Layer 14 of a small transformer language model trained on English Wikipedia (20 layers, counted from 0, width 128).
A neuron's activation on a vector x is SiLU(gate . x) times (in . x), where the dot is the dot product.

Input weights of the MLP neurons that the questions are about. A number n stands for (n - 128) times 0.0041.
n34 gate: 149, 151, 190, 152, 52, 149, 93, 99, 168, 152, 89, 172, 180, 55, 133, 132, 127, 150, 157, 139, 120, 122, 150, 151, 181, 119, 210, 113, 93, 87, 106, 118, 181, 126, 145, 161, 149, 154, 92, 65, 136, 100, 79, 162, 76, 56, 128, 118, 95, 130, 125, 136, 154, 139, 129, 70, 110, 143, 111, 195, 99, 143, 107, 145, 133, 173, 115, 174, 128, 121, 138, 136, 128, 194, 101, 51, 96, 98, 106, 133, 162, 121, 100, 126, 146, 120, 145, 144, 132, 138, 96, 146, 127, 64, 138, 66, 118, 95, 134, 114, 145, 150, 112, 169, 116, 134, 80, 83, 156, 137, 178, 84, 119, 83, 131, 137, 104, 173, 178, 133, 97, 102, 83, 195, 175, 67, 114, 153
n83 gate: 116, 147, 164, 172, 159, 87, 131, 125, 94, 218, 97, 99, 133, 186, 52, 131, 137, 228, 126, 182, 238, 63, 138, 33, 133, 88, 126, 132, 98, 161, 154, 185, 124, 85, 161, 136, 116, 146, 110, 101, 173, 128, 78, 135, 73, 126, 151, 140, 105, 140, 69, 143, 113, 167, 137, 137, 87, 168, 104, 91, 179, 104, 200, 90, 111, 137, 169, 180, 118, 135, 175, 120, 171, 125, 91, 149, 134, 125, 77, 160, 101, 107, 173, 135, 78, 124, 166, 179, 115, 72, 102, 175, 106, 104, 167, 110, 54, 139, 109, 163, 120, 148, 73, 172, 148, 139, 145, 108, 108, 122, 104, 137, 115, 170, 148, 108, 183, 172, 121, 113, 180, 90, 140, 141, 136, 109, 77, 76
n99 gate: 102, 125, 94, 189, 98, 133, 121, 128, 159, 169, 146, 71, 124, 19, 80, 191, 110, 125, 222, 121, 167, 75, 99, 136, 194, 172, 145, 109, 64, 148, 147, 183, 191, 146, 201, 147, 149, 138, 116, 117, 115, 99, 122, 172, 58, 105, 144, 119, 129, 101, 147, 139, 98, 131, 149, 179, 174, 104, 110, 110, 161, 92, 174, 147, 107, 93, 180, 173, 123, 169, 113, 127, 150, 67, 135, 195, 126, 97, 146, 58, 136, 105, 71, 117, 67, 160, 135, 111, 125, 137, 113, 125, 140, 120, 143, 118, 162, 100, 114, 128, 168, 135, 143, 117, 98, 189, 188, 187, 127, 84, 118, 163, 115, 113, 117, 69, 148, 214, 107, 101, 128, 64, 163, 127, 95, 114, 121, 176
n158 gate: 129, 177, 117, 115, 117, 91, 128, 205, 83, 103, 85, 116, 108, 148, 187, 128, 133, 98, 98, 128, 160, 155, 128, 130, 121, 74, 129, 141, 64, 146, 113, 130, 129, 115, 168, 170, 94, 84, 152, 157, 161, 159, 146, 187, 63, 126, 69, 40, 140, 200, 179, 154, 145, 97, 159, 95, 192, 151, 97, 127, 140, 179, 199, 96, 202, 126, 138, 99, 131, 128, 124, 99, 178, 123, 115, 91, 89, 79, 113, 189, 123, 178, 139, 155, 140, 60, 185, 110, 163, 126, 75, 188, 79, 135, 101, 135, 96, 143, 178, 128, 142, 135, 231, 194, 134, 182, 128, 128, 166, 165, 115, 122, 161, 144, 157, 101, 126, 103, 168, 158, 127, 90, 127, 117, 141, 170, 103, 112
n180 gate: 119, 147, 105, 130, 81, 89, 93, 166, 116, 119, 189, 135, 173, 98, 100, 192, 84, 126, 174, 131, 108, 150, 107, 130, 139, 123, 140, 97, 138, 123, 112, 129, 196, 111, 149, 209, 162, 175, 216, 107, 144, 71, 94, 151, 154, 120, 126, 101, 70, 110, 89, 145, 155, 159, 183, 83, 87, 116, 92, 131, 222, 86, 109, 34, 157, 161, 106, 157, 93, 199, 191, 106, 191, 118, 183, 46, 130, 96, 92, 185, 148, 179, 102, 104, 73, 106, 131, 92, 128, 156, 115, 119, 148, 95, 122, 115, 139, 84, 106, 139, 137, 137, 77, 152, 135, 99, 131, 128, 195, 121, 154, 128, 119, 86, 122, 77, 118, 68, 92, 181, 62, 103, 104, 148, 83, 136, 111, 121
n267 gate: 144, 144, 103, 166, 148, 178, 103, 125, 140, 111, 115, 143, 195, 120, 108, 106, 100, 58, 153, 93, 201, 114, 172, 111, 169, 74, 121, 149, 92, 187, 146, 164, 107, 177, 68, 116, 167, 174, 113, 130, 123, 101, 42, 205, 135, 115, 97, 102, 107, 153, 103, 55, 177, 175, 125, 98, 158, 129, 132, 157, 139, 137, 101, 129, 184, 184, 145, 126, 31, 115, 107, 116, 170, 179, 153, 105, 106, 146, 85, 131, 137, 80, 108, 62, 136, 81, 168, 102, 148, 171, 222, 81, 118, 163, 95, 137, 154, 133, 128, 87, 96, 171, 61, 111, 91, 109, 139, 128, 141, 91, 146, 88, 109, 102, 133, 121, 153, 130, 34, 128, 131, 106, 124, 95, 164, 192, 151, 73
n304 gate: 142, 172, 152, 110, 168, 76, 108, 155, 64, 103, 121, 119, 153, 188, 141, 150, 63, 83, 82, 95, 138, 125, 109, 123, 137, 125, 71, 171, 164, 197, 143, 167, 130, 118, 113, 79, 135, 141, 107, 130, 129, 163, 136, 89, 121, 128, 127, 90, 151, 202, 122, 100, 148, 116, 131, 127, 154, 139, 81, 104, 108, 166, 177, 155, 102, 78, 99, 131, 146, 116, 129, 129, 121, 171, 136, 186, 55, 102, 127, 147, 107, 148, 63, 109, 106, 122, 181, 111, 86, 72, 161, 118, 163, 103, 55, 158, 84, 171, 79, 158, 112, 147, 149, 140, 61, 154, 109, 195, 151, 73, 42, 79, 135, 121, 135, 199, 58, 108, 202, 163, 146, 143, 194, 141, 137, 153, 151, 79
n34 in: 83, 106, 164, 149, 64, 146, 158, 122, 127, 169, 114, 184, 186, 131, 150, 207, 120, 145, 150, 210, 87, 165, 86, 120, 123, 179, 185, 87, 106, 75, 117, 153, 84, 197, 125, 193, 119, 134, 36, 103, 147, 117, 125, 151, 149, 141, 85, 156, 151, 128, 141, 122, 130, 94, 121, 150, 91, 169, 130, 182, 96, 135, 84, 117, 123, 126, 175, 181, 102, 126, 106, 78, 157, 158, 142, 85, 120, 145, 149, 129, 166, 98, 150, 205, 155, 129, 86, 210, 131, 143, 133, 174, 68, 128, 126, 160, 135, 80, 112, 114, 100, 146, 165, 130, 145, 125, 122, 107, 163, 109, 94, 137, 125, 113, 76, 161, 110, 157, 151, 137, 140, 125, 104, 69, 79, 148, 128, 178
n83 in: 112, 99, 174, 102, 171, 130, 94, 102, 202, 106, 104, 81, 160, 136, 138, 130, 112, 145, 112, 152, 154, 143, 38, 158, 119, 148, 127, 178, 41, 117, 132, 124, 108, 190, 220, 150, 187, 76, 77, 106, 120, 74, 112, 181, 69, 126, 143, 113, 98, 136, 186, 29, 117, 174, 155, 126, 86, 132, 156, 136, 83, 183, 147, 96, 133, 166, 157, 77, 93, 148, 95, 109, 157, 126, 170, 134, 195, 118, 177, 95, 192, 131, 162, 106, 116, 168, 104, 84, 38, 192, 67, 133, 160, 183, 129, 116, 158, 105, 159, 184, 170, 97, 157, 188, 194, 152, 216, 151, 175, 61, 117, 112, 136, 87, 132, 123, 73, 152, 151, 92, 88, 146, 149, 187, 145, 127, 170, 174
n99 in: 81, 107, 97, 95, 111, 101, 119, 93, 99, 170, 181, 134, 119, 90, 154, 150, 152, 137, 145, 52, 165, 155, 154, 126, 166, 46, 163, 144, 54, 100, 144, 141, 128, 113, 161, 63, 198, 103, 100, 65, 137, 139, 178, 160, 8, 106, 154, 80, 96, 128, 134, 117, 13, 106, 205, 137, 143, 190, 132, 80, 189, 80, 175, 86, 174, 106, 71, 124, 199, 158, 151, 53, 98, 38, 71, 134, 50, 129, 134, 75, 187, 170, 152, 133, 122, 131, 141, 155, 125, 131, 101, 161, 123, 77, 157, 175, 165, 124, 205, 91, 103, 105, 183, 95, 100, 118, 129, 141, 129, 126, 194, 119, 173, 198, 127, 63, 191, 147, 174, 101, 107, 69, 77, 137, 156, 111, 160, 74
n158 in: 134, 114, 57, 141, 131, 51, 81, 95, 128, 119, 98, 109, 82, 117, 120, 172, 130, 114, 105, 126, 113, 135, 190, 174, 192, 167, 138, 127, 175, 138, 182, 131, 87, 122, 83, 140, 96, 192, 176, 160, 143, 125, 196, 164, 177, 138, 93, 133, 168, 167, 102, 76, 135, 150, 60, 134, 116, 163, 119, 148, 161, 102, 116, 87, 184, 151, 123, 154, 189, 141, 148, 168, 85, 180, 123, 188, 120, 163, 167, 166, 172, 118, 116, 117, 119, 159, 174, 179, 184, 115, 133, 211, 108, 137, 161, 102, 129, 113, 134, 114, 31, 92, 148, 127, 98, 144, 234, 107, 79, 70, 160, 156, 109, 140, 129, 140, 171, 178, 175, 42, 132, 110, 92, 105, 128, 151, 89, 149
n180 in: 146, 98, 92, 55, 70, 151, 125, 124, 183, 82, 152, 59, 148, 67, 77, 196, 46, 110, 124, 160, 105, 141, 86, 87, 66, 89, 155, 141, 94, 97, 105, 158, 157, 98, 159, 147, 155, 121, 126, 71, 144, 68, 87, 163, 88, 76, 87, 139, 65, 74, 84, 69, 197, 129, 168, 119, 76, 110, 159, 143, 110, 171, 132, 87, 154, 160, 118, 138, 106, 171, 151, 101, 166, 84, 149, 62, 127, 148, 126, 158, 91, 103, 109, 80, 139, 78, 210, 128, 132, 149, 77, 64, 42, 98, 113, 105, 10, 128, 120, 160, 121, 179, 103, 197, 156, 96, 135, 107, 139, 115, 107, 142, 149, 195, 75, 198, 60, 148, 137, 147, 46, 134, 116, 195, 141, 95, 161, 144
n267 in: 197, 119, 143, 108, 37, 145, 130, 81, 104, 98, 137, 112, 103, 124, 223, 153, 132, 104, 104, 101, 126, 190, 104, 111, 123, 89, 68, 89, 96, 114, 239, 126, 100, 127, 106, 85, 134, 126, 148, 94, 117, 128, 118, 124, 97, 166, 111, 104, 14, 109, 173, 97, 120, 183, 67, 87, 131, 144, 106, 127, 142, 101, 135, 131, 155, 97, 110, 143, 90, 80, 164, 181, 97, 74, 182, 117, 135, 117, 172, 189, 112, 144, 74, 166, 201, 67, 155, 185, 90, 100, 72, 98, 137, 163, 109, 174, 185, 144, 146, 132, 106, 152, 131, 203, 110, 149, 101, 115, 188, 146, 158, 156, 175, 151, 97, 156, 68, 188, 128, 109, 168, 184, 142, 124, 185, 111, 117, 118
n304 in: 149, 116, 107, 126, 145, 160, 158, 62, 172, 112, 156, 80, 114, 126, 44, 115, 91, 156, 96, 98, 146, 126, 151, 154, 99, 114, 126, 212, 93, 127, 161, 146, 70, 191, 173, 84, 153, 120, 75, 164, 139, 82, 124, 108, 126, 150, 104, 125, 117, 104, 113, 69, 186, 134, 93, 249, 154, 142, 175, 149, 193, 171, 193, 119, 175, 154, 108, 108, 140, 153, 148, 118, 111, 147, 151, 181, 151, 133, 126, 91, 121, 117, 119, 124, 131, 150, 77, 181, 185, 191, 90, 142, 223, 125, 107, 139, 184, 41, 147, 120, 152, 113, 140, 104, 123, 106, 198, 191, 158, 149, 129, 142, 149, 152, 140, 79, 128, 115, 102, 124, 106, 99, 166, 121, 130, 128, 119, 174

Each question shows a token from some text and the vector x that enters the MLP there. A number n stands for (n - 128) times 0.073.

" w": 115, 121, 129, 96, 116, 143, 140, 134, 140, 140, 122, 111, 127, 135, 145, 115, 125, 103, 128, 124, 109, 155, 154, 121, 131, 152, 131, 127, 135, 106, 124, 132, 141, 113, 140, 130, 91, 90, 168, 120, 140, 138, 118, 96, 132, 152, 153, 127, 135, 138, 161, 136, 106, 130, 137, 118, 74, 123, 132, 161, 112, 137, 117, 129, 120, 114, 89, 140, 150, 104, 131, 92, 115, 154, 121, 114, 127, 138, 176, 129, 91, 129, 120, 172, 112, 119, 140, 103, 129, 155, 136, 109, 135, 85, 129, 151, 140, 77, 133, 80, 142, 99, 125, 95, 174, 163, 141, 152, 125, 141, 112, 152, 101, 159, 126, 132, 115, 105, 141, 161, 153, 178, 72, 132, 126, 136, 115, 130
Which three neurons fire most, strongest first? n304, n158, n180

" |": 138, 127, 120, 108, 92, 118, 128, 98, 147, 136, 89, 139, 96, 108, 132, 141, 138, 87, 112, 155, 113, 87, 111, 140, 126, 146, 145, 113, 112, 100, 129, 135, 137, 153, 170, 103, 96, 124, 145, 139, 115, 125, 140, 95, 131, 147, 92, 122, 120, 148, 137, 148, 89, 115, 131, 116, 106, 109, 158, 171, 115, 97, 98, 129, 124, 145, 92, 115, 167, 124, 118, 128, 146, 140, 108, 135, 135, 124, 146, 137, 135, 163, 145, 135, 141, 127, 96, 150, 130, 130, 124, 120, 105, 164, 122, 120, 148, 117, 104, 129, 117, 128, 172, 111, 123, 124, 120, 146, 119, 133, 97, 131, 100, 158, 141, 123, 133, 134, 132, 170, 164, 150, 149, 97, 115, 137, 129, 104
Which of these neurons fires most? n158

" reg": 128, 123, 125, 118, 136, 119, 184, 114, 116, 162, 133, 123, 142, 121, 81, 117, 80, 130, 145, 150, 144, 166, 148, 166, 142, 120, 131, 105, 127, 137, 110, 114, 75, 126, 70, 185, 113, 106, 131, 103, 116, 136, 157, 107, 116, 178, 128, 111, 99, 157, 123, 156, 121, 117, 104, 131, 81, 104, 101, 130, 130, 91, 86, 143, 116, 139, 135, 118, 144, 120, 138, 129, 102, 93, 139, 136, 117, 150, 131, 117, 149, 116, 153, 149, 129, 134, 64, 105, 107, 108, 114, 141, 159, 114, 121, 160, 145, 140, 122, 91, 123, 105, 140, 125, 115, 101, 121, 105, 144, 116, 155, 91, 136, 148, 172, 125, 130, 140, 142, 170, 163, 176, 127, 90, 108, 142, 159, 128
Which three neurons fire most, strongest first? n180, n83, n304

"g": 111, 122, 150, 105, 119, 120, 115, 122, 139, 128, 151, 138, 108, 138, 121, 164, 84, 147, 114, 148, 171, 134, 128, 163, 123, 138, 145, 73, 131, 76, 93, 130, 101, 143, 131, 147, 106, 105, 137, 150, 104, 138, 85, 113, 105, 140, 140, 132, 153, 113, 113, 122, 128, 124, 107, 145, 106, 146, 170, 131, 119, 111, 90, 160, 160, 109, 112, 127, 142, 116, 136, 157, 80, 127, 123, 141, 112, 153, 130, 134, 136, 119, 173, 117, 150, 121, 114, 122, 134, 101, 102, 117, 121, 65, 143, 145, 176, 139, 130, 140, 119, 133, 108, 118, 133, 117, 147, 115, 133, 137, 162, 124, 122, 127, 114, 102, 125, 136, 119, 144, 131, 144, 126, 107, 129, 140, 129, 136
Which of these neurons fires most? n34

" in": 118, 122, 148, 153, 128, 118, 151, 105, 116, 120, 94, 98, 149, 105, 73, 113, 113, 140, 102, 146, 149, 138, 117, 185, 132, 144, 118, 115, 163, 111, 143, 160, 96, 112, 182, 134, 117, 125, 126, 126, 138, 133, 144, 103, 130, 111, 166, 136, 129, 150, 120, 109, 105, 127, 157, 135, 112, 146, 129, 117, 125, 117, 92, 174, 103, 138, 119, 114, 144, 130, 123, 135, 124, 148, 123, 126, 133, 144, 81, 111, 129, 146, 120, 162, 135, 146, 128, 119, 104, 146, 125, 159, 110, 162, 136, 114, 115, 158, 128, 122, 101, 93, 125, 104, 152, 126, 126, 103, 113, 122, 135, 180, 75, 157, 138, 70, 116, 99, 89, 151, 143, 155, 90, 117, 106, 138, 143, 143
The two highest activations, in order: n83, n180

" end": 87, 138, 132, 112, 141, 154, 180, 135, 121, 127, 169, 115, 160, 88, 150, 126, 117, 107, 149, 123, 121, 105, 135, 104, 120, 122, 121, 131, 128, 144, 109, 133, 145, 143, 139, 135, 132, 93, 127, 126, 130, 133, 167, 117, 133, 160, 136, 135, 127, 134, 138, 122, 142, 118, 139, 117, 95, 82, 167, 132, 131, 134, 85, 107, 124, 126, 119, 119, 166, 131, 94, 124, 121, 122, 129, 152, 134, 112, 195, 116, 140, 167, 180, 139, 141, 162, 99, 128, 99, 111, 145, 94, 120, 128, 136, 129, 95, 149, 151, 130, 129, 140, 124, 139, 169, 169, 130, 94, 124, 146, 121, 91, 116, 158, 128, 138, 134, 85, 100, 117, 115, 146, 107, 140, 135, 144, 114, 145
Which three neurons fire most, strongest first? n158, n304, n267

" r": 127, 148, 121, 91, 146, 124, 135, 128, 130, 86, 119, 105, 106, 113, 130, 85, 107, 120, 138, 130, 110, 155, 139, 121, 124, 159, 122, 143, 86, 91, 116, 122, 110, 151, 170, 129, 90, 139, 155, 115, 151, 110, 153, 95, 151, 166, 128, 136, 126, 149, 124, 119, 74, 101, 131, 137, 61, 79, 123, 109, 89, 130, 108, 139, 128, 99, 113, 138, 127, 133, 140, 106, 114, 132, 106, 107, 122, 142, 140, 131, 149, 149, 156, 146, 152, 111, 137, 121, 125, 130, 140, 123, 121, 87, 109, 134, 119, 124, 104, 100, 74, 98, 126, 131, 155, 142, 91, 101, 119, 158, 179, 94, 136, 133, 117, 118, 129, 141, 113, 144, 141, 178, 150, 100, 168, 177, 84, 130
Which of these neurons fires most? n304

" made": 150, 125, 145, 128, 101, 130, 176, 101, 98, 129, 89, 130, 112, 136, 139, 151, 134, 128, 149, 155, 113, 153, 131, 114, 91, 97, 124, 111, 112, 136, 96, 116, 78, 162, 153, 149, 124, 97, 148, 104, 115, 112, 136, 135, 130, 112, 126, 164, 76, 131, 120, 128, 51, 73, 108, 143, 48, 155, 144, 126, 116, 169, 139, 136, 146, 156, 145, 154, 153, 112, 161, 98, 132, 120, 111, 169, 107, 108, 107, 124, 142, 110, 123, 158, 136, 145, 98, 133, 80, 150, 133, 99, 72, 143, 160, 150, 88, 161, 125, 116, 108, 121, 95, 137, 154, 131, 136, 105, 96, 143, 140, 137, 114, 120, 131, 136, 111, 124, 159, 137, 111, 94, 84, 98, 127, 127, 93, 147
The two highest activations, in order: n34, n83

"u": 159, 142, 106, 127, 143, 104, 134, 100, 107, 157, 155, 147, 171, 129, 140, 130, 145, 84, 138, 99, 95, 135, 129, 149, 134, 129, 145, 155, 140, 100, 141, 97, 127, 126, 114, 105, 122, 132, 162, 130, 96, 149, 69, 151, 139, 128, 159, 137, 126, 115, 124, 108, 75, 87, 137, 174, 137, 87, 105, 168, 113, 122, 149, 148, 115, 130, 157, 126, 121, 155, 152, 142, 101, 112, 133, 123, 121, 170, 160, 143, 107, 144, 149, 156, 91, 131, 134, 105, 107, 137, 137, 116, 102, 114, 117, 102, 97, 134, 125, 85, 158, 137, 126, 112, 148, 88, 123, 142, 115, 107, 117, 110, 99, 176, 135, 105, 133, 106, 120, 108, 215, 146, 127, 102, 128, 104, 117, 110
Which of these neurons fires most? n83

"ig": 101, 116, 124, 123, 131, 103, 119, 119, 124, 181, 160, 124, 132, 119, 137, 132, 120, 102, 110, 163, 142, 125, 112, 143, 112, 113, 144, 101, 151, 103, 111, 147, 93, 167, 128, 149, 117, 89, 141, 141, 103, 138, 146, 134, 147, 167, 153, 158, 127, 60, 114, 111, 122, 175, 127, 118, 86, 90, 141, 141, 119, 128, 130, 128, 139, 136, 130, 110, 121, 107, 142, 126, 97, 103, 123, 135, 125, 138, 133, 135, 168, 129, 129, 133, 143, 184, 136, 110, 134, 109, 92, 141, 125, 151, 128, 177, 157, 149, 108, 101, 119, 114, 74, 133, 140, 120, 111, 140, 131, 113, 135, 93, 129, 119, 129, 138, 145, 126, 112, 142, 129, 128, 123, 138, 157, 111, 104, 138
The most active neuron and its activation: n99, at about 0.1

"26": 110, 135, 166, 97, 145, 143, 187, 122, 159, 93, 136, 179, 129, 86, 110, 126, 139, 138, 113, 110, 134, 168, 129, 164, 118, 145, 117, 116, 93, 103, 136, 105, 75, 148, 154, 135, 209, 77, 115, 129, 115, 125, 152, 146, 119, 97, 80, 146, 138, 123, 146, 142, 125, 112, 177, 113, 122, 130, 120, 122, 107, 132, 107, 115, 127, 139, 150, 127, 98, 145, 136, 114, 166, 137, 128, 123, 142, 138, 157, 149, 145, 113, 120, 160, 112, 170, 151, 104, 83, 145, 115, 144, 116, 133, 155, 120, 105, 103, 125, 108, 139, 129, 92, 95, 97, 141, 146, 120, 116, 123, 131, 82, 76, 152, 140, 117, 131, 101, 122, 83, 164, 142, 110, 129, 127, 114, 151, 124
Which of these neurons fires most? n34

"oll": 116, 119, 108, 140, 113, 127, 156, 114, 128, 141, 204, 123, 166, 109, 141, 150, 127, 79, 111, 126, 127, 132, 132, 69, 128, 144, 166, 131, 152, 132, 127, 117, 116, 133, 69, 153, 107, 89, 102, 136, 113, 114, 149, 116, 99, 137, 154, 133, 91, 125, 123, 128, 109, 132, 107, 161, 97, 75, 148, 157, 115, 141, 150, 165, 126, 144, 136, 106, 129, 162, 136, 106, 108, 136, 115, 168, 118, 153, 79, 165, 162, 114, 128, 91, 112, 114, 148, 156, 104, 147, 149, 83, 113, 147, 142, 146, 123, 104, 101, 139, 126, 155, 162, 128, 156, 120, 127, 111, 117, 140, 151, 145, 97, 118, 108, 119, 97, 131, 137, 117, 134, 173, 143, 114, 105, 87, 162, 143
Which of these neurons fires most? n267

"ed": 140, 130, 118, 87, 130, 134, 162, 124, 89, 96, 109, 105, 133, 138, 136, 179, 124, 160, 116, 149, 135, 142, 117, 146, 126, 102, 144, 125, 137, 146, 95, 111, 92, 147, 133, 160, 150, 98, 121, 98, 111, 124, 170, 144, 149, 117, 122, 141, 80, 138, 153, 120, 103, 110, 143, 109, 123, 152, 127, 120, 151, 142, 127, 150, 155, 156, 121, 172, 178, 104, 129, 89, 144, 140, 127, 133, 123, 111, 128, 119, 185, 127, 147, 141, 134, 128, 93, 151, 93, 137, 118, 147, 68, 140, 150, 136, 114, 152, 107, 99, 112, 164, 101, 122, 147, 105, 147, 115, 107, 117, 144, 135, 101, 142, 131, 150, 117, 130, 153, 134, 152, 97, 94, 105, 110, 118, 136, 113
Which three neurons fire most, strongest first? n158, n34, n83

"land": 103, 98, 90, 117, 114, 132, 146, 137, 135, 125, 118, 144, 117, 117, 133, 105, 124, 115, 126, 124, 101, 127, 163, 131, 117, 115, 133, 151, 135, 122, 120, 135, 128, 162, 151, 119, 112, 138, 141, 120, 117, 131, 132, 120, 104, 148, 51, 140, 117, 124, 123, 120, 126, 97, 158, 111, 96, 127, 156, 156, 107, 120, 71, 154, 162, 146, 139, 174, 150, 88, 123, 109, 106, 111, 106, 103, 120, 152, 108, 154, 128, 131, 147, 137, 120, 150, 165, 111, 138, 128, 122, 105, 107, 116, 120, 126, 133, 120, 137, 118, 140, 145, 162, 130, 123, 142, 137, 113, 158, 128, 150, 78, 82, 169, 75, 108, 136, 138, 105, 107, 117, 130, 125, 103, 109, 160, 105, 117
Which of these neurons fires most? n34

"ver": 111, 146, 138, 92, 132, 109, 158, 98, 132, 161, 135, 165, 143, 87, 91, 162, 103, 83, 122, 120, 147, 170, 110, 160, 112, 136, 106, 132, 82, 123, 147, 147, 131, 149, 97, 135, 112, 106, 106, 114, 105, 127, 149, 130, 195, 126, 114, 152, 136, 103, 139, 166, 106, 85, 128, 125, 105, 104, 170, 108, 117, 179, 125, 161, 89, 107, 122, 107, 145, 118, 118, 138, 163, 136, 159, 122, 122, 162, 97, 159, 93, 136, 166, 124, 137, 112, 101, 133, 118, 159, 104, 145, 110, 91, 184, 163, 125, 151, 117, 110, 91, 174, 116, 128, 107, 110, 139, 117, 108, 163, 121, 101, 135, 145, 113, 101, 168, 80, 138, 105, 176, 130, 148, 118, 112, 115, 101, 187
Which of these neurons fires most? n83

":\n\n": 115, 48, 121, 122, 114, 118, 170, 119, 150, 162, 123, 156, 132, 177, 104, 127, 113, 132, 160, 136, 111, 131, 56, 173, 127, 110, 130, 143, 72, 146, 136, 96, 125, 74, 115, 123, 118, 121, 145, 138, 111, 178, 235, 127, 118, 100, 127, 158, 140, 116, 122, 168, 80, 110, 126, 170, 125, 113, 141, 123, 109, 163, 107, 114, 51, 123, 152, 118, 148, 159, 139, 129, 121, 141, 174, 149, 96, 133, 136, 129, 146, 125, 124, 163, 121, 210, 132, 129, 164, 110, 149, 120, 101, 105, 94, 105, 179, 150, 75, 132, 145, 77, 149, 126, 169, 114, 168, 120, 85, 184, 148, 166, 90, 161, 60, 106, 161, 71, 133, 148, 170, 137, 136, 89, 112, 119, 114, 120
Which of these neurons fires most? n99

" commun": 133, 96, 126, 96, 137, 166, 123, 101, 146, 127, 114, 177, 128, 96, 94, 124, 144, 147, 154, 149, 126, 152, 134, 169, 130, 148, 134, 119, 156, 114, 140, 127, 108, 141, 97, 133, 106, 125, 122, 129, 125, 137, 162, 94, 132, 185, 100, 122, 113, 164, 151, 104, 126, 124, 121, 133, 75, 115, 152, 135, 97, 109, 120, 143, 106, 91, 96, 149, 129, 133, 120, 141, 132, 77, 113, 160, 127, 140, 156, 131, 105, 147, 145, 124, 152, 155, 96, 104, 140, 155, 118, 140, 104, 123, 132, 130, 189, 142, 100, 91, 114, 67, 169, 100, 130, 97, 160, 88, 149, 134, 154, 112, 119, 156, 140, 115, 123, 114, 128, 96, 116, 150, 126, 94, 119, 158, 124, 140
The most active neuron and its activation: n180, at about 0.2

" the": 109, 82, 107, 121, 174, 99, 172, 123, 158, 155, 188, 100, 115, 168, 141, 56, 129, 123, 118, 113, 108, 151, 100, 168, 127, 174, 109, 124, 146, 126, 74, 121, 80, 112, 146, 147, 91, 137, 151, 124, 111, 165, 158, 109, 149, 111, 59, 125, 113, 106, 122, 133, 120, 107, 169, 129, 137, 101, 160, 113, 126, 153, 115, 143, 112, 127, 111, 114, 131, 134, 138, 129, 103, 114, 134, 192, 103, 97, 56, 132, 134, 130, 125, 144, 120, 182, 124, 121, 117, 121, 160, 107, 120, 128, 140, 145, 132, 124, 133, 114, 112, 118, 125, 95, 131, 124, 127, 148, 73, 150, 128, 126, 103, 185, 81, 133, 156, 93, 131, 110, 121, 135, 112, 86, 127, 142, 135, 109
The two highest activations, in order: n267, n83

"13": 171, 140, 121, 86, 149, 140, 166, 133, 138, 119, 133, 135, 150, 120, 118, 116, 119, 153, 119, 130, 96, 105, 131, 187, 91, 156, 150, 115, 98, 144, 153, 109, 85, 170, 162, 128, 146, 134, 135, 147, 120, 106, 142, 134, 116, 123, 63, 125, 134, 101, 148, 144, 164, 84, 191, 121, 109, 119, 142, 125, 76, 121, 114, 154, 119, 147, 101, 116, 94, 93, 121, 121, 127, 161, 109, 113, 160, 146, 137, 106, 145, 152, 133, 148, 140, 166, 89, 119, 90, 112, 122, 122, 101, 151, 134, 112, 107, 97, 97, 101, 137, 102, 110, 109, 107, 137, 148, 135, 112, 140, 109, 117, 101, 146, 131, 123, 96, 117, 105, 78, 168, 137, 124, 126, 140, 114, 176, 132
Which of these neurons fires most? n99

"though": 130, 102, 114, 148, 147, 130, 195, 96, 139, 103, 125, 92, 137, 127, 102, 116, 103, 129, 102, 111, 145, 128, 102, 187, 134, 100, 124, 126, 127, 157, 139, 124, 129, 112, 137, 135, 116, 113, 143, 114, 94, 126, 155, 97, 119, 141, 90, 150, 155, 95, 149, 145, 82, 49, 132, 148, 129, 173, 114, 103, 108, 166, 136, 119, 94, 152, 123, 126, 147, 162, 128, 130, 72, 97, 145, 147, 112, 104, 159, 128, 141, 137, 135, 97, 164, 131, 81, 85, 115, 152, 132, 124, 82, 139, 151, 140, 115, 103, 118, 145, 110, 124, 176, 136, 174, 134, 149, 126, 107, 122, 116, 158, 121, 154, 68, 103, 169, 109, 135, 151, 176, 115, 130, 120, 159, 121, 142, 179
Which of these neurons fires most? n99

" his": 142, 96, 130, 123, 176, 73, 160, 138, 121, 156, 157, 106, 144, 170, 143, 117, 94, 189, 125, 142, 88, 135, 107, 151, 133, 122, 142, 125, 139, 113, 105, 76, 109, 159, 90, 137, 124, 120, 126, 97, 125, 153, 177, 120, 128, 161, 71, 134, 104, 140, 155, 131, 100, 108, 153, 137, 113, 144, 161, 129, 119, 128, 84, 182, 125, 121, 123, 134, 133, 121, 113, 95, 160, 147, 120, 155, 78, 106, 96, 113, 100, 193, 93, 165, 136, 149, 105, 130, 133, 138, 118, 151, 154, 162, 151, 153, 123, 132, 125, 96, 96, 122, 121, 73, 155, 132, 150, 147, 106, 151, 149, 92, 98, 177, 88, 153, 103, 127, 143, 79, 136, 135, 143, 58, 125, 163, 151, 124
The most active neuron and its activation: n304, at about 0.79

" sub": 134, 138, 127, 158, 93, 129, 167, 96, 140, 118, 133, 97, 121, 123, 112, 136, 108, 92, 146, 120, 104, 152, 156, 157, 142, 145, 95, 128, 160, 144, 129, 159, 108, 104, 125, 126, 112, 86, 153, 160, 131, 130, 153, 137, 122, 155, 168, 198, 148, 150, 107, 125, 145, 143, 144, 77, 117, 71, 157, 144, 84, 153, 105, 132, 127, 110, 98, 121, 198, 105, 145, 123, 87, 112, 109, 110, 123, 128, 138, 113, 131, 124, 98, 150, 118, 166, 163, 130, 78, 138, 155, 114, 161, 127, 136, 129, 150, 180, 153, 71, 146, 120, 114, 123, 165, 116, 153, 121, 130, 141, 129, 118, 55, 134, 98, 126, 68, 126, 99, 124, 119, 127, 116, 81, 174, 172, 99, 126
Which three neurons fire most, strongest first? n99, n34, n180

" it": 119, 84, 119, 114, 91, 91, 148, 139, 99, 142, 125, 119, 132, 103, 151, 112, 147, 117, 135, 102, 105, 158, 130, 155, 110, 85, 152, 117, 127, 136, 106, 138, 87, 137, 145, 124, 99, 68, 91, 139, 116, 150, 149, 100, 150, 133, 123, 95, 133, 136, 128, 135, 126, 91, 126, 155, 121, 71, 159, 121, 118, 125, 151, 123, 105, 86, 126, 118, 175, 190, 134, 138, 120, 126, 128, 136, 164, 136, 88, 141, 124, 101, 154, 148, 163, 132, 86, 135, 124, 110, 122, 93, 108, 136, 149, 146, 118, 147, 116, 97, 126, 123, 143, 129, 142, 147, 167, 85, 130, 116, 134, 113, 124, 125, 127, 99, 186, 151, 134, 111, 177, 139, 119, 75, 117, 151, 129, 173
The most active neuron and its activation: n158, at about 2.3